Layer 5 of a small transformer language model trained on English Wikipedia (14 layers, counted from 0, width 96).
A neuron's activation on a vector x is GELU(weights . x + bias), where the dot is the dot product.

Input weights of the MLP neurons that the questions are about. A number n stands for n times 0.009.
n10 (bias -0.024): 4 33 -31 -12 -12 12 25 25 -1 -9 26 3 -5 21 -39 -37 10 -3 -11 9 -16 36 -26 -7 15 44 -41 22 -27 -43 -4 33 -13 5 26 35 -15 -9 -9 -14 -5 9 13 -17 12 -5 -19 -28 -6 18 30 -3 -34 -22 20 -15 24 7 29 0 1 -11 -5 30 -18 51 5 27 -22 -15 9 12 -16 11 -30 -14 5 -9 -38 31 8 6 -6 -40 39 0 3 28 -31 -8 -24 0 0 21 0 13
n20 (bias -0.022): -29 13 40 7 -1 26 -2 3 -12 11 -22 -36 14 12 -33 16 13 1 -19 12 6 11 6 15 36 -12 -44 31 20 12 17 7 -18 -17 1 16 12 -6 3 -30 21 -4 -13 35 -28 -32 -12 1 -23 14 -11 -7 14 22 -14 -35 7 -27 -4 -27 -7 14 5 -17 2 15 -3 -27 -8 -7 -25 2 39 26 -11 23 15 -9 -18 -11 -8 -27 -3 2 -17 -4 5 -13 25 3 -3 17 -35 25 25 -5
n29 (bias -0.038): 7 31 -11 -20 42 15 -13 19 22 33 -17 11 -4 44 -7 -11 -12 -1 -7 -6 10 -20 18 -3 -27 10 42 -12 -2 16 9 11 -4 -8 28 30 13 -9 -1 -8 65 28 -12 -44 -13 -26 -40 1 10 -42 18 -9 -10 -1 14 24 -16 -61 -21 29 5 19 4 16 -15 -3 0 1 10 -15 -8 11 -2 1 8 -7 12 -34 12 9 -12 -12 -11 7 -19 30 -27 -6 -16 -9 35 -20 -25 3 -13 -3
n31 (bias -0.013): 15 -6 -6 6 44 -21 24 -35 -9 2 59 15 -23 1 -20 34 36 -22 -13 -23 -7 -25 -3 -35 -31 2 -9 11 -25 -24 -8 32 -35 -43 1 11 19 7 41 -25 7 -40 54 -3 22 -19 15 -27 2 -24 18 -11 -12 20 -18 8 10 3 7 -30 -22 47 12 14 22 -9 1 5 -14 39 -1 -41 18 58 -14 3 -1 0 13 -1 30 -25 53 2 5 -20 0 -33 10 5 3 -22 26 -10 18 -35
n34 (bias -0.028): 9 31 -13 45 -17 -30 -33 28 6 12 -22 20 -27 -13 12 85 -22 -43 -3 -27 -55 35 27 1 32 48 -2 -3 1 17 -27 -50 9 21 18 -7 36 26 20 -24 24 36 45 2 14 -38 28 18 -1 15 18 -27 -14 21 18 -36 39 0 -27 3 -55 5 -9 -50 -2 34 26 -6 -31 -85 -49 -35 -3 67 16 17 -32 65 29 29 28 -22 -21 -70 -33 40 2 0 10 -77 -3 -65 12 9 -52 -25
n36 (bias -0.037): 1 -7 27 6 5 -34 10 -10 19 2 -28 -2 23 14 19 -14 8 -15 28 -16 4 -45 1 8 30 -17 -45 -28 38 -28 9 -15 -1 13 -29 -11 23 28 -20 1 16 24 6 0 -5 17 3 14 37 -4 -17 15 2 -3 -20 -6 -7 -2 12 16 -28 20 -18 -1 -6 -24 -31 -24 -16 -13 -31 21 5 16 -15 -10 28 -4 32 -18 -6 43 -2 2 27 -11 1 -7 33 12 -9 24 -2 -5 4 -29
n41 (bias -0.022): -10 10 12 -4 -11 -27 -18 -7 21 -28 19 25 -37 -10 32 -15 -12 17 -12 4 4 -12 20 -7 -23 -20 -4 -24 -7 -33 10 21 -15 -14 -10 5 14 -8 37 12 -26 29 -8 25 11 -23 -5 9 -28 14 13 -12 6 -11 -42 -17 -1 7 12 37 10 -6 6 3 -8 -16 -4 32 -12 7 31 0 -6 -5 14 -5 -46 4 -22 27 -24 13 -16 28 13 -13 3 33 38 12 5 -27 11 8 9 26
n110 (bias -0.009): 13 -20 -26 43 -3 1 -2 -27 9 -12 21 -3 13 -25 10 20 -3 -25 -27 -8 28 8 -25 10 -38 7 11 12 0 -39 56 -43 -29 40 30 31 -4 0 0 28 -6 -7 15 19 15 39 2 -6 -21 -10 32 -31 17 15 -23 -15 54 -60 -21 17 -18 7 -15 0 17 3 16 -12 -44 1 23 20 -31 26 16 4 -16 -8 -18 -1 10 -41 -3 -11 18 -22 4 9 -3 38 -23 -13 19 -28 35 -43
n124 (bias -0.029): 1 -6 43 -1 -35 6 15 36 18 -36 -63 44 13 22 17 -34 -27 26 -29 -22 -11 7 17 -32 16 -14 2 14 -29 8 -19 37 13 19 18 -6 -17 -18 -14 -28 -17 17 -27 -9 19 -8 33 25 12 14 -1 25 18 27 -12 -15 -5 -12 5 21 -2 7 -40 54 -30 10 23 1 43 -4 -10 -7 -3 -20 18 22 9 -39 -15 40 -22 33 -10 -23 -13 -33 7 5 21 -1 1 9 -34 7 -26 -31
n138 (bias -0.051): -48 7 -10 28 18 12 1 11 26 27 10 -4 16 -42 5 -4 37 -6 -51 11 -19 26 -47 -36 2 -26 2 -27 -24 21 -16 12 -21 34 18 0 9 -6 -25 18 7 6 23 15 22 -10 -16 -6 -21 -7 9 2 25 4 -16 -16 13 -1 15 14 17 6 -36 -27 -7 15 -9 -5 -8 -2 25 18 -15 -1 1 -2 41 -15 -16 -4 28 2 16 -27 -5 27 -18 -5 2 -2 -27 -31 25 43 -2 -9
n149 (bias -0.034): 6 12 9 21 -17 -25 29 -20 -36 0 28 18 -6 -21 8 11 31 -17 -23 35 9 12 3 6 -30 13 -38 -4 21 22 11 12 -12 -12 26 17 8 -33 -38 18 -4 -2 17 12 8 -3 -21 9 8 -2 -18 24 -17 9 -33 -6 50 -32 3 -5 10 27 -11 26 1 -6 14 5 -7 -6 6 -14 14 -8 -7 9 -27 -8 -6 -5 -2 -7 5 5 -18 19 -23 -20 5 16 7 -21 -4 -4 -27 -20
n168 (bias -0.042): 19 15 27 -1 -31 18 -18 19 4 32 8 -26 -13 1 13 12 -7 -9 53 -3 -10 -8 35 1 6 5 5 14 20 27 18 5 13 -23 6 -27 23 30 -3 -3 -1 28 -31 -12 26 -35 -27 31 37 33 27 -23 -13 -6 -2 4 3 17 -17 -23 -20 -4 22 14 -35 20 -1 -13 -42 11 -35 -19 -5 -29 17 -10 -5 -16 -37 41 -23 -30 -9 -17 -10 -37 13 20 23 -19 -2 -16 39 0 -32 -4
n177 (bias -0.058): -24 -3 18 -26 15 -11 7 -28 -9 19 -11 -30 44 -19 -23 -15 -18 -10 2 30 9 18 -3 22 -11 -27 -10 20 14 -15 -5 -8 18 4 12 9 -13 8 11 11 11 12 34 17 11 -22 7 -2 1 46 8 32 -22 7 20 31 -23 14 20 -5 -17 10 -20 -7 11 2 -19 -20 18 -43 30 5 27 4 -23 -22 14 13 -28 -4 -53 -9 7 6 -13 19 -37 -10 18 18 -28 -6 -21 -16 29 -26
n189 (bias -0.018): -15 -41 -1 13 2 -10 34 -25 15 19 -21 17 -35 -8 -31 -17 3 8 -15 23 -43 37 -38 2 -4 -30 -18 -23 21 -17 15 3 5 -68 2 23 8 34 34 -4 8 24 -20 -7 6 -21 7 -34 29 2 30 -58 -35 16 58 8 13 -28 -21 -7 -19 43 8 49 -25 27 -2 16 6 -28 -7 13 -20 6 -30 -15 -45 24 35 46 -20 -33 48 43 14 33 29 -13 -3 25 17 -37 20 16 -17 -12
n210 (bias -0.039): -32 15 -31 -10 8 -7 -24 28 5 23 31 -6 -17 -30 9 -10 13 12 -13 20 33 4 8 -15 -11 34 3 5 7 -12 -5 39 26 17 11 17 16 -3 -6 -20 36 -30 16 -14 36 9 -68 -3 -8 -3 11 -22 -24 29 10 9 -3 -14 10 -20 -12 -23 1 -15 -7 52 -1 -2 8 28 14 29 -7 -9 5 24 31 -27 11 -4 -35 -36 -17 -23 39 1 -27 -1 22 6 -24 -1 -35 54 -62 -10
n220 (bias -0.042): -9 41 5 9 57 -23 22 -25 29 -36 -39 22 -19 12 3 6 0 30 -5 -28 62 -51 23 11 -5 8 -20 -9 33 -21 17 4 45 -28 12 23 15 -3 3 54 -8 -2 -39 -30 27 -68 -25 -23 38 29 1 27 19 0 43 -13 20 10 -25 18 -12 -5 -37 26 -37 14 -2 -25 -1 6 -22 12 -12 -44 -20 -10 -33 7 -4 13 -3 51 -42 8 -38 16 -8 -44 31 -31 19 10 3 -51 5 22
n255 (bias -0.021): -15 -7 13 -18 8 -39 -15 -15 -14 8 -24 10 -12 -17 -9 17 5 -1 15 -33 -10 -29 22 -12 -25 -1 11 -6 16 22 -4 21 1 0 36 -22 2 -13 -23 -12 21 24 -5 58 48 3 -47 19 14 38 -29 9 -13 -10 -41 -12 19 15 -6 -27 -7 19 1 -4 16 61 19 -6 11 19 -26 7 -3 31 -19 -7 -5 -44 21 -33 -23 29 14 1 -9 -28 11 -21 24 9 41 -2 5 -15 -36 37
n285 (bias -0.013): 1 -1 8 -14 27 32 9 -20 3 -16 -10 -3 -5 -3 -3 1 -43 -32 8 5 -5 12 7 -28 21 -33 13 -5 -2 -19 -10 4 16 20 42 24 8 -25 20 18 37 -16 5 -19 -37 -10 -36 16 5 36 -24 -38 13 -40 29 30 37 1 10 16 -10 -5 65 32 9 -33 -1 -49 18 17 -27 -1 22 -54 1 14 -44 24 -20 -16 -23 26 -7 -6 26 -5 -36 -18 16 -1 -19 -4 -1 22 -6 -15
n322 (bias -0.018): -15 30 -27 -17 -60 29 -2 -2 -41 31 23 -5 -8 -44 1 40 3 14 15 33 -39 16 -1 -17 19 28 -1 4 -39 -31 -34 6 -6 -3 5 44 -19 -32 -5 -39 -18 11 -15 23 46 23 10 12 12 19 40 9 27 -13 10 -57 -8 -18 -7 -12 19 -26 -30 41 4 79 -36 7 28 -36 19 -94 -29 21 2 32 -19 17 45 45 18 -33 -25 -7 -2 -14 -21 51 -5 3 -4 -18 37 8 8 -11
n375 (bias -0.010): 12 31 -9 -7 -7 4 3 -1 4 -20 -54 53 -8 -1 38 35 -39 -14 -12 -13 -11 -29 -2 -28 19 -7 27 -28 30 5 8 -15 4 1 -19 -43 -1 31 13 -24 41 21 -16 -13 -26 7 34 -5 47 0 18 21 -31 12 -7 39 20 14 8 -14 -4 -30 7 2 -12 0 1 -8 25 12 2 -10 -4 -11 -11 1 3 -18 -2 17 -8 -3 17 18 -12 -15 -5 -12 4 -2 -13 17 -32 -20 15 -15
n396 (bias -0.023): 34 0 0 -17 -55 -10 16 5 13 16 -32 -35 -31 9 13 -31 27 -14 35 -2 -12 33 -16 3 11 -1 -10 7 -13 -7 -16 -13 -13 46 19 -30 33 -28 -14 29 50 31 12 42 27 -39 -41 -36 -9 22 44 -2 7 -20 16 -1 -30 -7 -17 6 -9 -13 -11 15 -5 28 -52 -29 -17 -1 -18 16 27 0 36 -11 -8 -37 40 -9 -25 14 37 33 -23 -17 -5 -15 -29 6 -18 -16 1 10 56 -17
n426 (bias -0.011): -5 35 -5 -25 -11 -31 8 2 34 -16 -5 9 -58 9 -10 5 57 -36 8 -14 -1 -25 -24 -17 -4 17 14 19 -9 19 10 30 -14 24 -7 -6 -29 -1 -40 36 -25 15 -1 -25 -18 58 -2 -11 -24 -23 -32 11 16 -46 -10 -18 26 20 41 42 37 -32 42 46 2 32 8 62 -13 5 17 -2 19 -48 5 -17 6 -30 -8 -28 -35 -2 -6 -18 -1 20 -11 42 -17 24 2 -1 -20 9 11 -29
n433 (bias -0.047): 7 18 16 3 31 1 -3 15 -22 -6 -13 5 -18 20 9 -5 12 -4 23 29 20 10 8 6 5 -19 -43 17 19 -11 25 -28 -23 -13 -38 18 -4 -16 0 1 -11 28 15 16 -6 26 -23 -11 -2 -10 7 -49 13 2 7 -28 7 2 2 -6 4 -4 -9 15 -13 -1 -10 -8 6 -18 0 -4 -14 10 -2 -6 4 7 25 10 -3 1 -16 -26 24 11 11 -1 -21 -26 13 -6 -25 -25 34 -7
n445 (bias -0.038): 9 6 -43 1 -36 -28 15 -21 4 35 -27 -7 -29 39 16 57 8 14 -10 15 7 -9 -3 -49 -5 0 -25 -22 -21 14 2 -8 2 -32 4 -29 4 36 -15 28 9 23 7 29 6 -3 -9 -22 5 1 -12 10 -22 -2 -41 -5 32 3 -6 14 -13 32 -17 -10 8 -4 14 -32 3 -3 16 16 -40 -4 -13 43 -5 5 10 4 -30 -33 33 19 39 11 -7 -25 31 0 9 31 28 0 -31 -21
n452 (bias -0.018): 32 19 22 -7 -6 12 -21 11 20 56 -32 36 -22 19 -31 23 43 -17 -34 -10 6 7 2 -2 -25 9 -54 -62 -5 -6 -2 26 8 -30 -19 13 10 -7 19 -31 40 -37 -11 12 5 -37 -45 29 14 -26 19 1 16 -2 6 -14 29 6 8 6 52 -29 -33 -2 -30 -10 -22 19 30 24 13 67 -80 22 10 -27 28 46 -24 9 2 -6 -32 -41 18 -2 -22 38 -5 37 -3 -30 28 9 -12 45
n457 (bias -0.030): 10 -25 -47 -11 28 47 4 -20 24 26 -11 -21 2 -11 -7 -19 -6 -12 -2 1 3 11 -1 29 -30 13 -21 5 -24 27 22 4 -17 20 22 42 -5 5 18 -29 8 14 16 4 12 4 -15 8 10 -17 30 15 44 18 -12 -15 -6 -4 -31 14 -3 5 -1 7 14 9 -15 -17 -30 -13 -8 0 -30 -3 -1 27 -10 17 -5 23 -53 -4 25 -21 -2 -17 -14 -5 -29 6 -16 2 -1 -17 -19 11
n465 (bias -0.035): 5 14 6 8 35 -2 -5 -28 2 -10 -4 12 5 19 -9 4 2 -5 9 17 7 0 0 3 17 10 24 0 0 -22 18 45 5 -13 -6 12 -10 -4 -11 17 3 -10 2 -26 0 22 -6 -24 -3 16 9 -25 4 13 0 -28 0 -23 -13 -28 -1 -13 -9 5 -2 22 14 -32 -5 -37 33 -16 0 -4 -1 5 -38 -17 -16 25 7 -28 -1 -4 -9 5 10 23 15 -1 34 -4 2 -11 -22 14
n469 (bias -0.028): -9 -33 25 -43 38 -1 20 3 11 -18 -40 -3 28 -14 -12 -5 -28 19 -36 17 15 -1 -12 -13 24 10 4 -30 -6 -13 -1 -21 -29 -6 9 0 -13 -35 15 -21 -3 10 -13 4 32 25 47 6 29 21 34 -10 29 7 12 -1 -17 -5 -3 13 12 40 5 16 -34 -10 39 -36 26 -10 45 -40 -15 36 14 -4 -1 36 -17 16 -19 -8 2 -2 12 -7 14 -27 -28 -21 -45 -31 11 31 5 1
n474 (bias -0.019): -27 25 25 -38 -9 6 45 14 -22 55 7 34 -17 42 7 45 29 -33 -14 -18 40 -29 16 -11 14 -53 18 -21 -16 -12 -10 4 4 -54 -8 58 15 -19 21 33 10 -18 14 -1 -76 21 -8 -21 9 -13 17 10 -14 -27 -41 -36 -13 16 2 -4 21 -31 22 21 -5 -8 -8 -37 20 -19 -57 -22 -5 4 -6 -12 -6 16 9 15 1 8 14 -6 51 -20 54 -18 22 8 -3 29 -13 23 -16 -40
n505 (bias 0.006): 18 -31 -11 10 14 -25 -10 25 -5 9 -46 17 14 -13 -26 43 -1 -8 30 29 -2 6 7 -9 -11 -38 -1 46 27 6 1 -31 32 23 5 0 -7 2 -20 -31 -4 -9 -14 7 10 4 -21 19 -37 24 -31 -37 -25 15 2 -4 14 26 10 -11 2 -1 0 -3 5 39 -29 -48 14 -26 20 -22 -23 11 18 -11 7 -6 -1 -4 -5 6 -13 -17 1 26 -10 22 46 -1 -4 1 -1 16 17 -2

Each question shows a token from some text and the vector x that enters the MLP there. A number n stands for n times 0.045.

"tur": 19 7 -23 23 22 7 5 -5 -7 39 -6 -36 73 39 8 -28 -16 38 4 -8 -29 8 -10 32 22 19 18 -19 -6 3 -13 -35 5 -23 -17 56 -12 16 -23 1 0 -48 20 36 42 -18 30 -11 25 -47 -23 -12 -24 -25 -27 0 1 34 33 -4 -13 20 -1 -21 -22 -15 22 38 2 27 -17 -15 -41 -18 12 -9 -1 -4 -13 -41 -3 9 11 21 -8 6 -19 25 -29 -20 -3 -26 -33 38 -27 34
Which of these neurons fires most? n452

"be": 1 -9 -30 24 -16 27 -26 -36 -1 24 -15 -32 22 23 22 -33 3 43 12 13 -8 29 11 13 5 12 23 -40 9 -34 11 -29 14 -26 -59 23 -7 20 -51 14 -23 -56 11 19 56 -11 22 -13 -13 -28 -10 16 -13 -1 -4 19 8 23 9 18 26 -20 20 9 5 -37 38 44 -9 2 -30 -14 11 7 26 -21 18 -7 -27 -20 -16 6 14 5 -19 -4 -2 50 -16 0 14 -1 -57 -12 -9 43
Which of these neurons fires most? n426

"Al": 18 -15 -18 33 -53 35 -59 -7 1 -7 -9 -37 30 18 36 -40 -19 9 14 -9 24 3 -3 51 13 14 21 -28 -8 -1 -31 -22 33 -34 6 38 13 21 -31 18 -30 -42 25 22 42 6 44 -15 5 -8 -30 -10 -9 -10 -20 23 -5 31 -9 10 43 -18 -3 -16 16 -11 7 28 -3 16 13 -30 -15 -10 7 -7 27 -32 -7 -39 24 -7 15 32 -27 1 -27 49 -2 -16 -10 0 -39 2 -15 6
Which of these neurons fires most? n322

"ener": 23 -13 -29 24 -6 33 -26 1 21 7 -12 1 18 52 14 -36 -41 47 4 28 -20 -17 1 25 7 19 13 10 46 -25 -8 -12 12 -50 -36 23 -18 -14 -34 23 12 -41 0 32 44 -32 20 -27 -16 -23 -39 -10 -13 -10 -63 23 8 18 18 20 -15 -6 17 -1 10 2 40 23 10 23 -28 -26 -20 1 28 -16 7 -10 -12 -26 33 -2 43 24 -1 -3 22 7 -44 -35 -7 -14 -28 -3 0 22
Which of these neurons fires most? n375

"a": 30 6 -26 37 -7 26 -29 -38 7 32 -16 -43 5 45 -3 -25 -24 28 27 -26 2 23 13 40 -10 6 5 -29 3 -11 -6 -34 -13 -54 -13 21 1 36 -34 11 -23 -49 32 35 39 15 13 -22 -29 -21 -16 -8 -2 -12 -53 26 9 50 2 -6 -1 -16 20 11 -14 -16 0 37 23 11 -24 -10 -10 -7 51 2 -9 -35 -17 -2 27 33 22 22 5 -15 -8 16 -15 -21 3 -3 -30 23 -19 7
Which of these neurons fires most? n445

"g": 27 0 -32 49 6 13 -32 -12 -14 11 -6 -37 20 67 34 -36 -27 53 -6 8 19 25 -5 52 -9 5 11 -17 -9 -20 6 -28 20 -33 -13 22 2 28 -2 2 -11 -37 11 32 48 4 21 -5 -17 -41 -8 -49 8 -21 -13 12 -12 45 1 -5 17 -27 23 -9 -2 -16 13 42 -3 -6 -30 -29 -3 1 29 -38 5 -30 -25 -14 16 31 22 8 -17 -27 -5 26 4 -14 -10 -5 -33 14 -22 5
The three highest activations, in order: n41, n433, n168

"ian ": 18 -9 -46 37 -28 16 -39 -25 27 1 -12 -30 12 50 -3 -36 -31 17 12 -2 -21 16 16 37 19 -42 21 -22 25 -21 -8 7 16 -5 -11 32 -6 3 11 20 13 -33 15 35 45 -9 31 10 16 -52 -20 -18 -17 -5 -18 19 42 28 29 1 14 -11 26 -14 -13 -15 20 -12 38 21 -13 -33 -18 -24 11 -9 14 -23 9 -37 21 13 17 24 -17 15 11 -24 -30 -26 13 -6 -48 -20 -15 9
The three highest activations, in order: n375, n285, n29

"eng": 10 -20 -46 30 24 24 -33 6 3 38 -19 -34 33 45 20 -37 -29 76 24 10 -9 46 15 62 -13 -6 -2 0 -5 -33 -14 4 25 -13 -21 22 -3 23 -14 11 -15 -75 -10 21 41 0 20 -16 -10 -59 -22 -30 10 -4 -33 29 1 15 16 -16 24 -12 11 -6 -5 -7 30 3 8 23 -21 -38 -9 -37 13 -7 -11 -4 -19 -14 21 -10 0 10 -23 -7 11 19 -19 -1 22 6 -14 16 -28 26
The three highest activations, in order: n465, n457, n210

"u": 11 -19 -41 25 -4 46 -13 -28 16 18 -15 -39 37 27 12 -40 -9 42 14 -8 -5 31 -22 12 13 11 41 -26 -17 -25 -1 -32 19 -43 -28 40 -5 35 -34 16 -7 -41 11 17 4 -2 41 -9 -25 -58 -22 -33 -7 7 -34 -8 27 50 -25 23 2 1 7 -1 9 -19 30 14 19 25 -3 -47 -20 -7 43 -9 5 4 6 -28 14 9 19 14 -9 -8 -9 16 0 5 20 -7 -24 -3 -28 36
Which of these neurons fires most? n457

", ": 1 -21 -4 39 -4 14 -22 -3 6 -1 9 -42 -20 42 11 -47 -2 31 10 0 -4 39 9 32 11 -15 14 -55 30 -3 -27 -28 12 -21 -19 35 -11 -8 -12 -1 -6 -78 -3 27 51 19 51 -4 19 -40 0 -28 -27 -19 -26 8 18 29 4 -5 16 1 -2 9 -23 13 24 16 11 15 -5 -21 1 8 26 -13 -9 -12 -3 -19 16 22 26 24 2 9 -20 11 8 -6 6 4 -75 -9 -4 -1
The two highest activations, in order: n189, n433

".": -1 2 -8 41 3 14 -21 -23 -2 39 -22 -28 9 46 11 -31 -24 13 6 5 -26 23 -18 7 36 -2 18 -22 13 -21 -3 -5 23 -35 -24 38 -16 32 -21 -6 -23 -41 24 9 47 9 48 -15 9 -53 -17 -8 -12 -13 -34 13 28 30 0 -15 14 11 20 28 -14 -28 20 35 -6 29 -16 -35 5 7 11 -22 -3 -19 -32 -38 19 29 -3 48 0 20 -1 -27 15 -8 -3 1 -47 -42 13 12
Which of these neurons fires most? n31

"uc": 8 -6 -15 40 -35 41 11 -16 5 28 -14 -22 9 46 -5 -23 -31 39 8 22 14 10 -5 37 -1 17 39 -11 -5 -28 -18 -15 34 -25 -19 28 -8 4 -29 27 -13 -85 -8 15 31 -5 21 -21 18 -40 -7 -6 -26 2 -43 4 15 35 20 -17 10 -7 18 -6 10 -5 61 23 25 3 -10 -52 -1 -23 26 -26 -6 -30 -38 -18 36 -7 -8 21 -31 1 5 28 16 -20 -23 -17 -10 7 9 10
Which of these neurons fires most? n465

"-": 15 -28 -62 35 -10 31 -10 -17 16 -8 -1 -49 0 39 11 -18 -50 37 1 1 12 29 13 16 41 1 -2 -54 36 -7 1 -22 12 -27 15 52 -6 17 -23 2 -15 -48 -5 13 44 4 49 9 19 -48 -16 -25 1 9 -3 17 31 15 0 -8 8 -13 1 1 5 1 34 14 -9 34 -28 -30 -13 11 15 2 -7 10 -38 -27 39 -2 -1 23 -21 17 -30 -10 20 11 -12 -10 -39 -25 -2 -16
The two highest activations, in order: n110, n220

"D": 18 -17 -16 44 -33 28 -46 -5 25 10 0 -22 16 43 20 -51 -16 26 6 -6 12 26 -9 16 16 18 -1 -54 5 -28 -26 -36 33 -51 2 32 2 26 7 -6 -6 -40 17 29 40 0 35 -11 -13 -22 -32 -17 12 -43 -11 38 3 31 -18 -9 37 -21 1 -29 -6 -37 18 15 1 0 6 -57 21 -9 27 -16 1 -29 -9 -25 20 16 16 33 -9 7 8 -1 -11 10 17 21 -27 7 1 3
Which of these neurons fires most? n41

"ance ": 5 -16 1 52 -18 45 -10 -12 -13 26 2 -41 1 55 -3 -31 -19 36 13 4 -32 11 27 31 -20 -33 27 -24 11 -36 1 -12 26 -17 -7 38 -21 12 4 27 -13 -45 -6 38 26 -5 31 3 -6 -19 -28 -35 -5 -21 -15 22 27 46 -5 6 28 -10 11 -20 -3 -3 3 9 27 28 -39 -46 0 -35 7 -10 4 7 4 -22 24 11 6 20 -15 26 -1 1 -20 -8 24 4 -57 -9 -23 -9
The two highest activations, in order: n285, n474

"ec": -19 -29 -37 34 -37 40 -13 -17 3 28 -22 -20 33 44 -12 -42 -18 13 -1 39 -16 1 3 31 20 6 20 -7 20 -44 -29 -17 28 -14 1 7 2 4 -25 -2 -12 -51 14 28 21 -4 20 13 -11 -47 -16 -7 21 20 -45 23 22 27 7 -3 4 -6 8 9 23 -45 39 16 28 21 -40 -42 -23 13 8 -18 9 -20 11 -47 45 -5 0 31 -26 21 16 18 18 -9 2 -16 -31 0 -15 28
Which of these neurons fires most? n20

"1": -6 -27 -24 25 -23 21 -33 -27 -51 2 -25 -33 28 13 15 -33 -24 43 31 -32 -29 3 5 13 20 22 2 -30 12 -27 -11 -7 32 -28 -4 26 -13 -3 -36 -25 -17 -45 34 4 40 1 33 2 -3 -29 -21 -11 5 -27 -26 20 18 41 15 17 27 23 34 1 -7 -28 40 -3 3 31 -17 -19 -17 4 13 -6 16 -29 11 -38 32 31 16 37 -4 2 23 22 7 -1 5 -15 -48 17 -21 34
Which neuron fires most, and how strongly? n255, at about 2

"ar": 12 8 -44 59 -3 10 -28 -8 3 23 2 -51 31 53 12 -33 -15 36 14 -34 0 11 -11 35 22 31 25 -10 16 -8 -10 -24 12 -45 5 29 14 8 -54 32 8 -29 -39 19 33 17 9 -9 -10 -26 -23 -13 -42 16 -38 34 20 43 11 3 29 -20 22 -14 2 0 26 18 8 8 -20 -26 -24 -13 31 -18 10 -6 -39 -20 52 -5 -6 14 -21 -25 -8 9 -3 -20 -8 -9 -28 5 -8 -13
Which neuron fires most, and how strongly? n168, at about 1.5

"fac": 20 -32 -34 38 -19 50 -15 -14 -12 -8 -25 -20 15 48 -12 -25 -18 40 7 -1 -4 17 -10 42 14 13 19 -7 44 -22 -20 -16 11 -26 -10 16 -20 5 -32 -10 -5 -35 3 28 28 -39 27 -32 3 -51 -9 20 20 -1 -18 14 16 24 36 19 -13 -7 13 27 11 -22 20 16 22 33 -20 -44 -33 1 22 -24 22 -8 -11 -39 3 19 -40 16 -11 10 15 3 -27 -8 28 19 -43 19 -39 14
Which neuron fires most, and how strongly? n124, at about 1.6

"ary ": 15 -15 -24 53 -28 31 -34 -3 8 -10 1 -45 16 40 -1 -22 -22 12 1 -13 -28 22 5 37 20 -44 18 -19 36 -8 -17 7 22 -25 -23 37 -22 -4 7 19 10 -27 -18 38 36 -14 34 -2 8 -48 -30 -17 -19 7 -14 21 26 31 29 15 20 -17 24 -7 9 -10 27 11 38 31 -35 -40 -25 -19 -2 -21 15 -12 -18 -31 13 14 14 26 8 10 23 -28 -30 -10 -2 1 -50 -6 -4 10
Which neuron fires most, and how strongly? n375, at about 1.1

"f ": 27 6 -28 23 -21 22 -12 -13 -14 26 5 -34 -4 61 5 -34 -20 22 0 -12 -22 11 13 27 2 -29 7 -25 27 -6 -11 -10 9 -19 0 44 -34 1 -5 21 -20 -78 13 46 68 -4 23 -10 23 -31 -41 -17 -20 -29 -17 1 3 41 24 -3 21 10 4 -11 -3 0 34 25 16 33 -29 -15 3 0 35 -3 5 -1 -28 -10 22 14 26 2 9 1 -20 -9 -18 -9 2 -10 -54 3 -13 -6
Which neuron fires most, and how strongly? n31, at about 0.84

"ap": 6 -34 -39 43 -21 18 -8 -3 -7 43 -26 -42 39 47 -1 -5 -59 -4 22 8 19 13 -22 23 10 13 0 -20 -6 -24 -33 -26 -6 -24 -24 27 -5 35 -1 15 -3 -38 5 44 11 -8 36 -35 -15 -38 -19 -15 8 -3 -20 11 8 56 21 19 6 11 8 3 13 -44 5 29 3 26 -24 -49 -16 3 47 -16 16 10 -4 -42 15 2 -15 50 1 21 3 9 -18 -25 -6 4 -14 6 -32 17
Which of these neurons fires most? n445

"in": 3 -2 -22 46 27 21 -3 -15 3 23 -21 -40 21 63 18 -28 -50 44 25 -1 0 12 21 32 -17 9 0 -9 -2 -15 19 -14 8 -28 1 19 -19 3 -26 0 14 -76 0 22 34 -2 9 -10 -12 -41 -14 15 -13 -24 -51 35 17 50 2 1 10 20 -12 -13 -7 -17 36 23 25 12 -20 -32 -8 -15 12 -17 3 -24 -8 -20 15 27 36 21 -21 1 -2 14 -36 -24 19 -30 -42 1 -12 9
Which neuron fires most, and how strongly? n29, at about 1.8

"al": -5 2 -6 48 -5 20 -28 -2 15 6 -9 -55 17 24 22 -56 -25 38 7 0 -6 9 26 52 8 22 17 -35 -5 -5 2 -30 2 -31 -17 10 -4 22 -34 6 -20 -53 9 36 44 9 15 -8 -2 -2 -16 -37 -8 -11 -44 49 13 43 1 -12 38 -8 -6 -6 20 -14 35 20 -9 1 -12 -26 -11 18 38 -19 24 -31 -12 -34 19 0 17 17 -31 -19 -7 20 -3 -30 10 -9 -54 17 -1 17
Which neuron fires most, and how strongly? n255, at about 0.44

"The ": -9 -36 -23 44 -60 20 -34 33 16 17 -5 -17 -20 42 23 -30 3 22 26 -4 -18 25 -13 52 22 -21 -5 -24 20 -33 -25 -23 20 -33 0 37 -13 44 -27 17 16 -42 16 17 64 -8 47 1 -6 -33 -24 -20 0 -10 -15 14 28 12 5 17 14 -13 5 -28 -4 -11 11 6 10 18 -8 -33 -7 15 -3 -13 -6 -5 -3 -25 36 20 21 14 -37 20 11 -8 -1 -12 8 -1 -45 -30 0 -3
Which of these neurons fires most? n34

"w": -2 -22 -27 60 -23 17 -10 -44 -16 40 -10 -36 38 24 19 -37 18 22 18 3 1 30 -35 38 10 21 11 -25 8 -20 -8 -23 -5 -21 -12 34 7 31 6 3 -11 -44 12 32 38 -8 23 16 -17 -51 -24 -12 -32 -7 8 23 14 29 21 5 -14 -5 3 -1 12 -39 5 38 20 14 -36 -48 14 -25 45 -17 1 -23 3 -32 15 15 9 4 -29 14 -8 4 -29 26 14 -11 -40 -8 -18 23
Which of these neurons fires most? n149

"an": -8 -9 -35 41 20 28 -31 -17 1 15 -36 -30 22 48 0 -24 -42 25 23 -16 -3 3 21 19 -19 7 33 -8 3 -14 -14 -18 1 -46 -19 44 -24 -20 -20 17 7 -57 30 36 12 24 3 -7 7 -29 -31 -10 -8 -3 -45 32 0 49 15 -2 26 2 7 -7 -8 -27 18 24 3 -9 -25 -29 -23 2 16 -3 16 -28 -4 -11 58 17 30 40 -7 0 -30 11 -16 -9 23 -3 -39 14 -13 45
Which of these neurons fires most? n29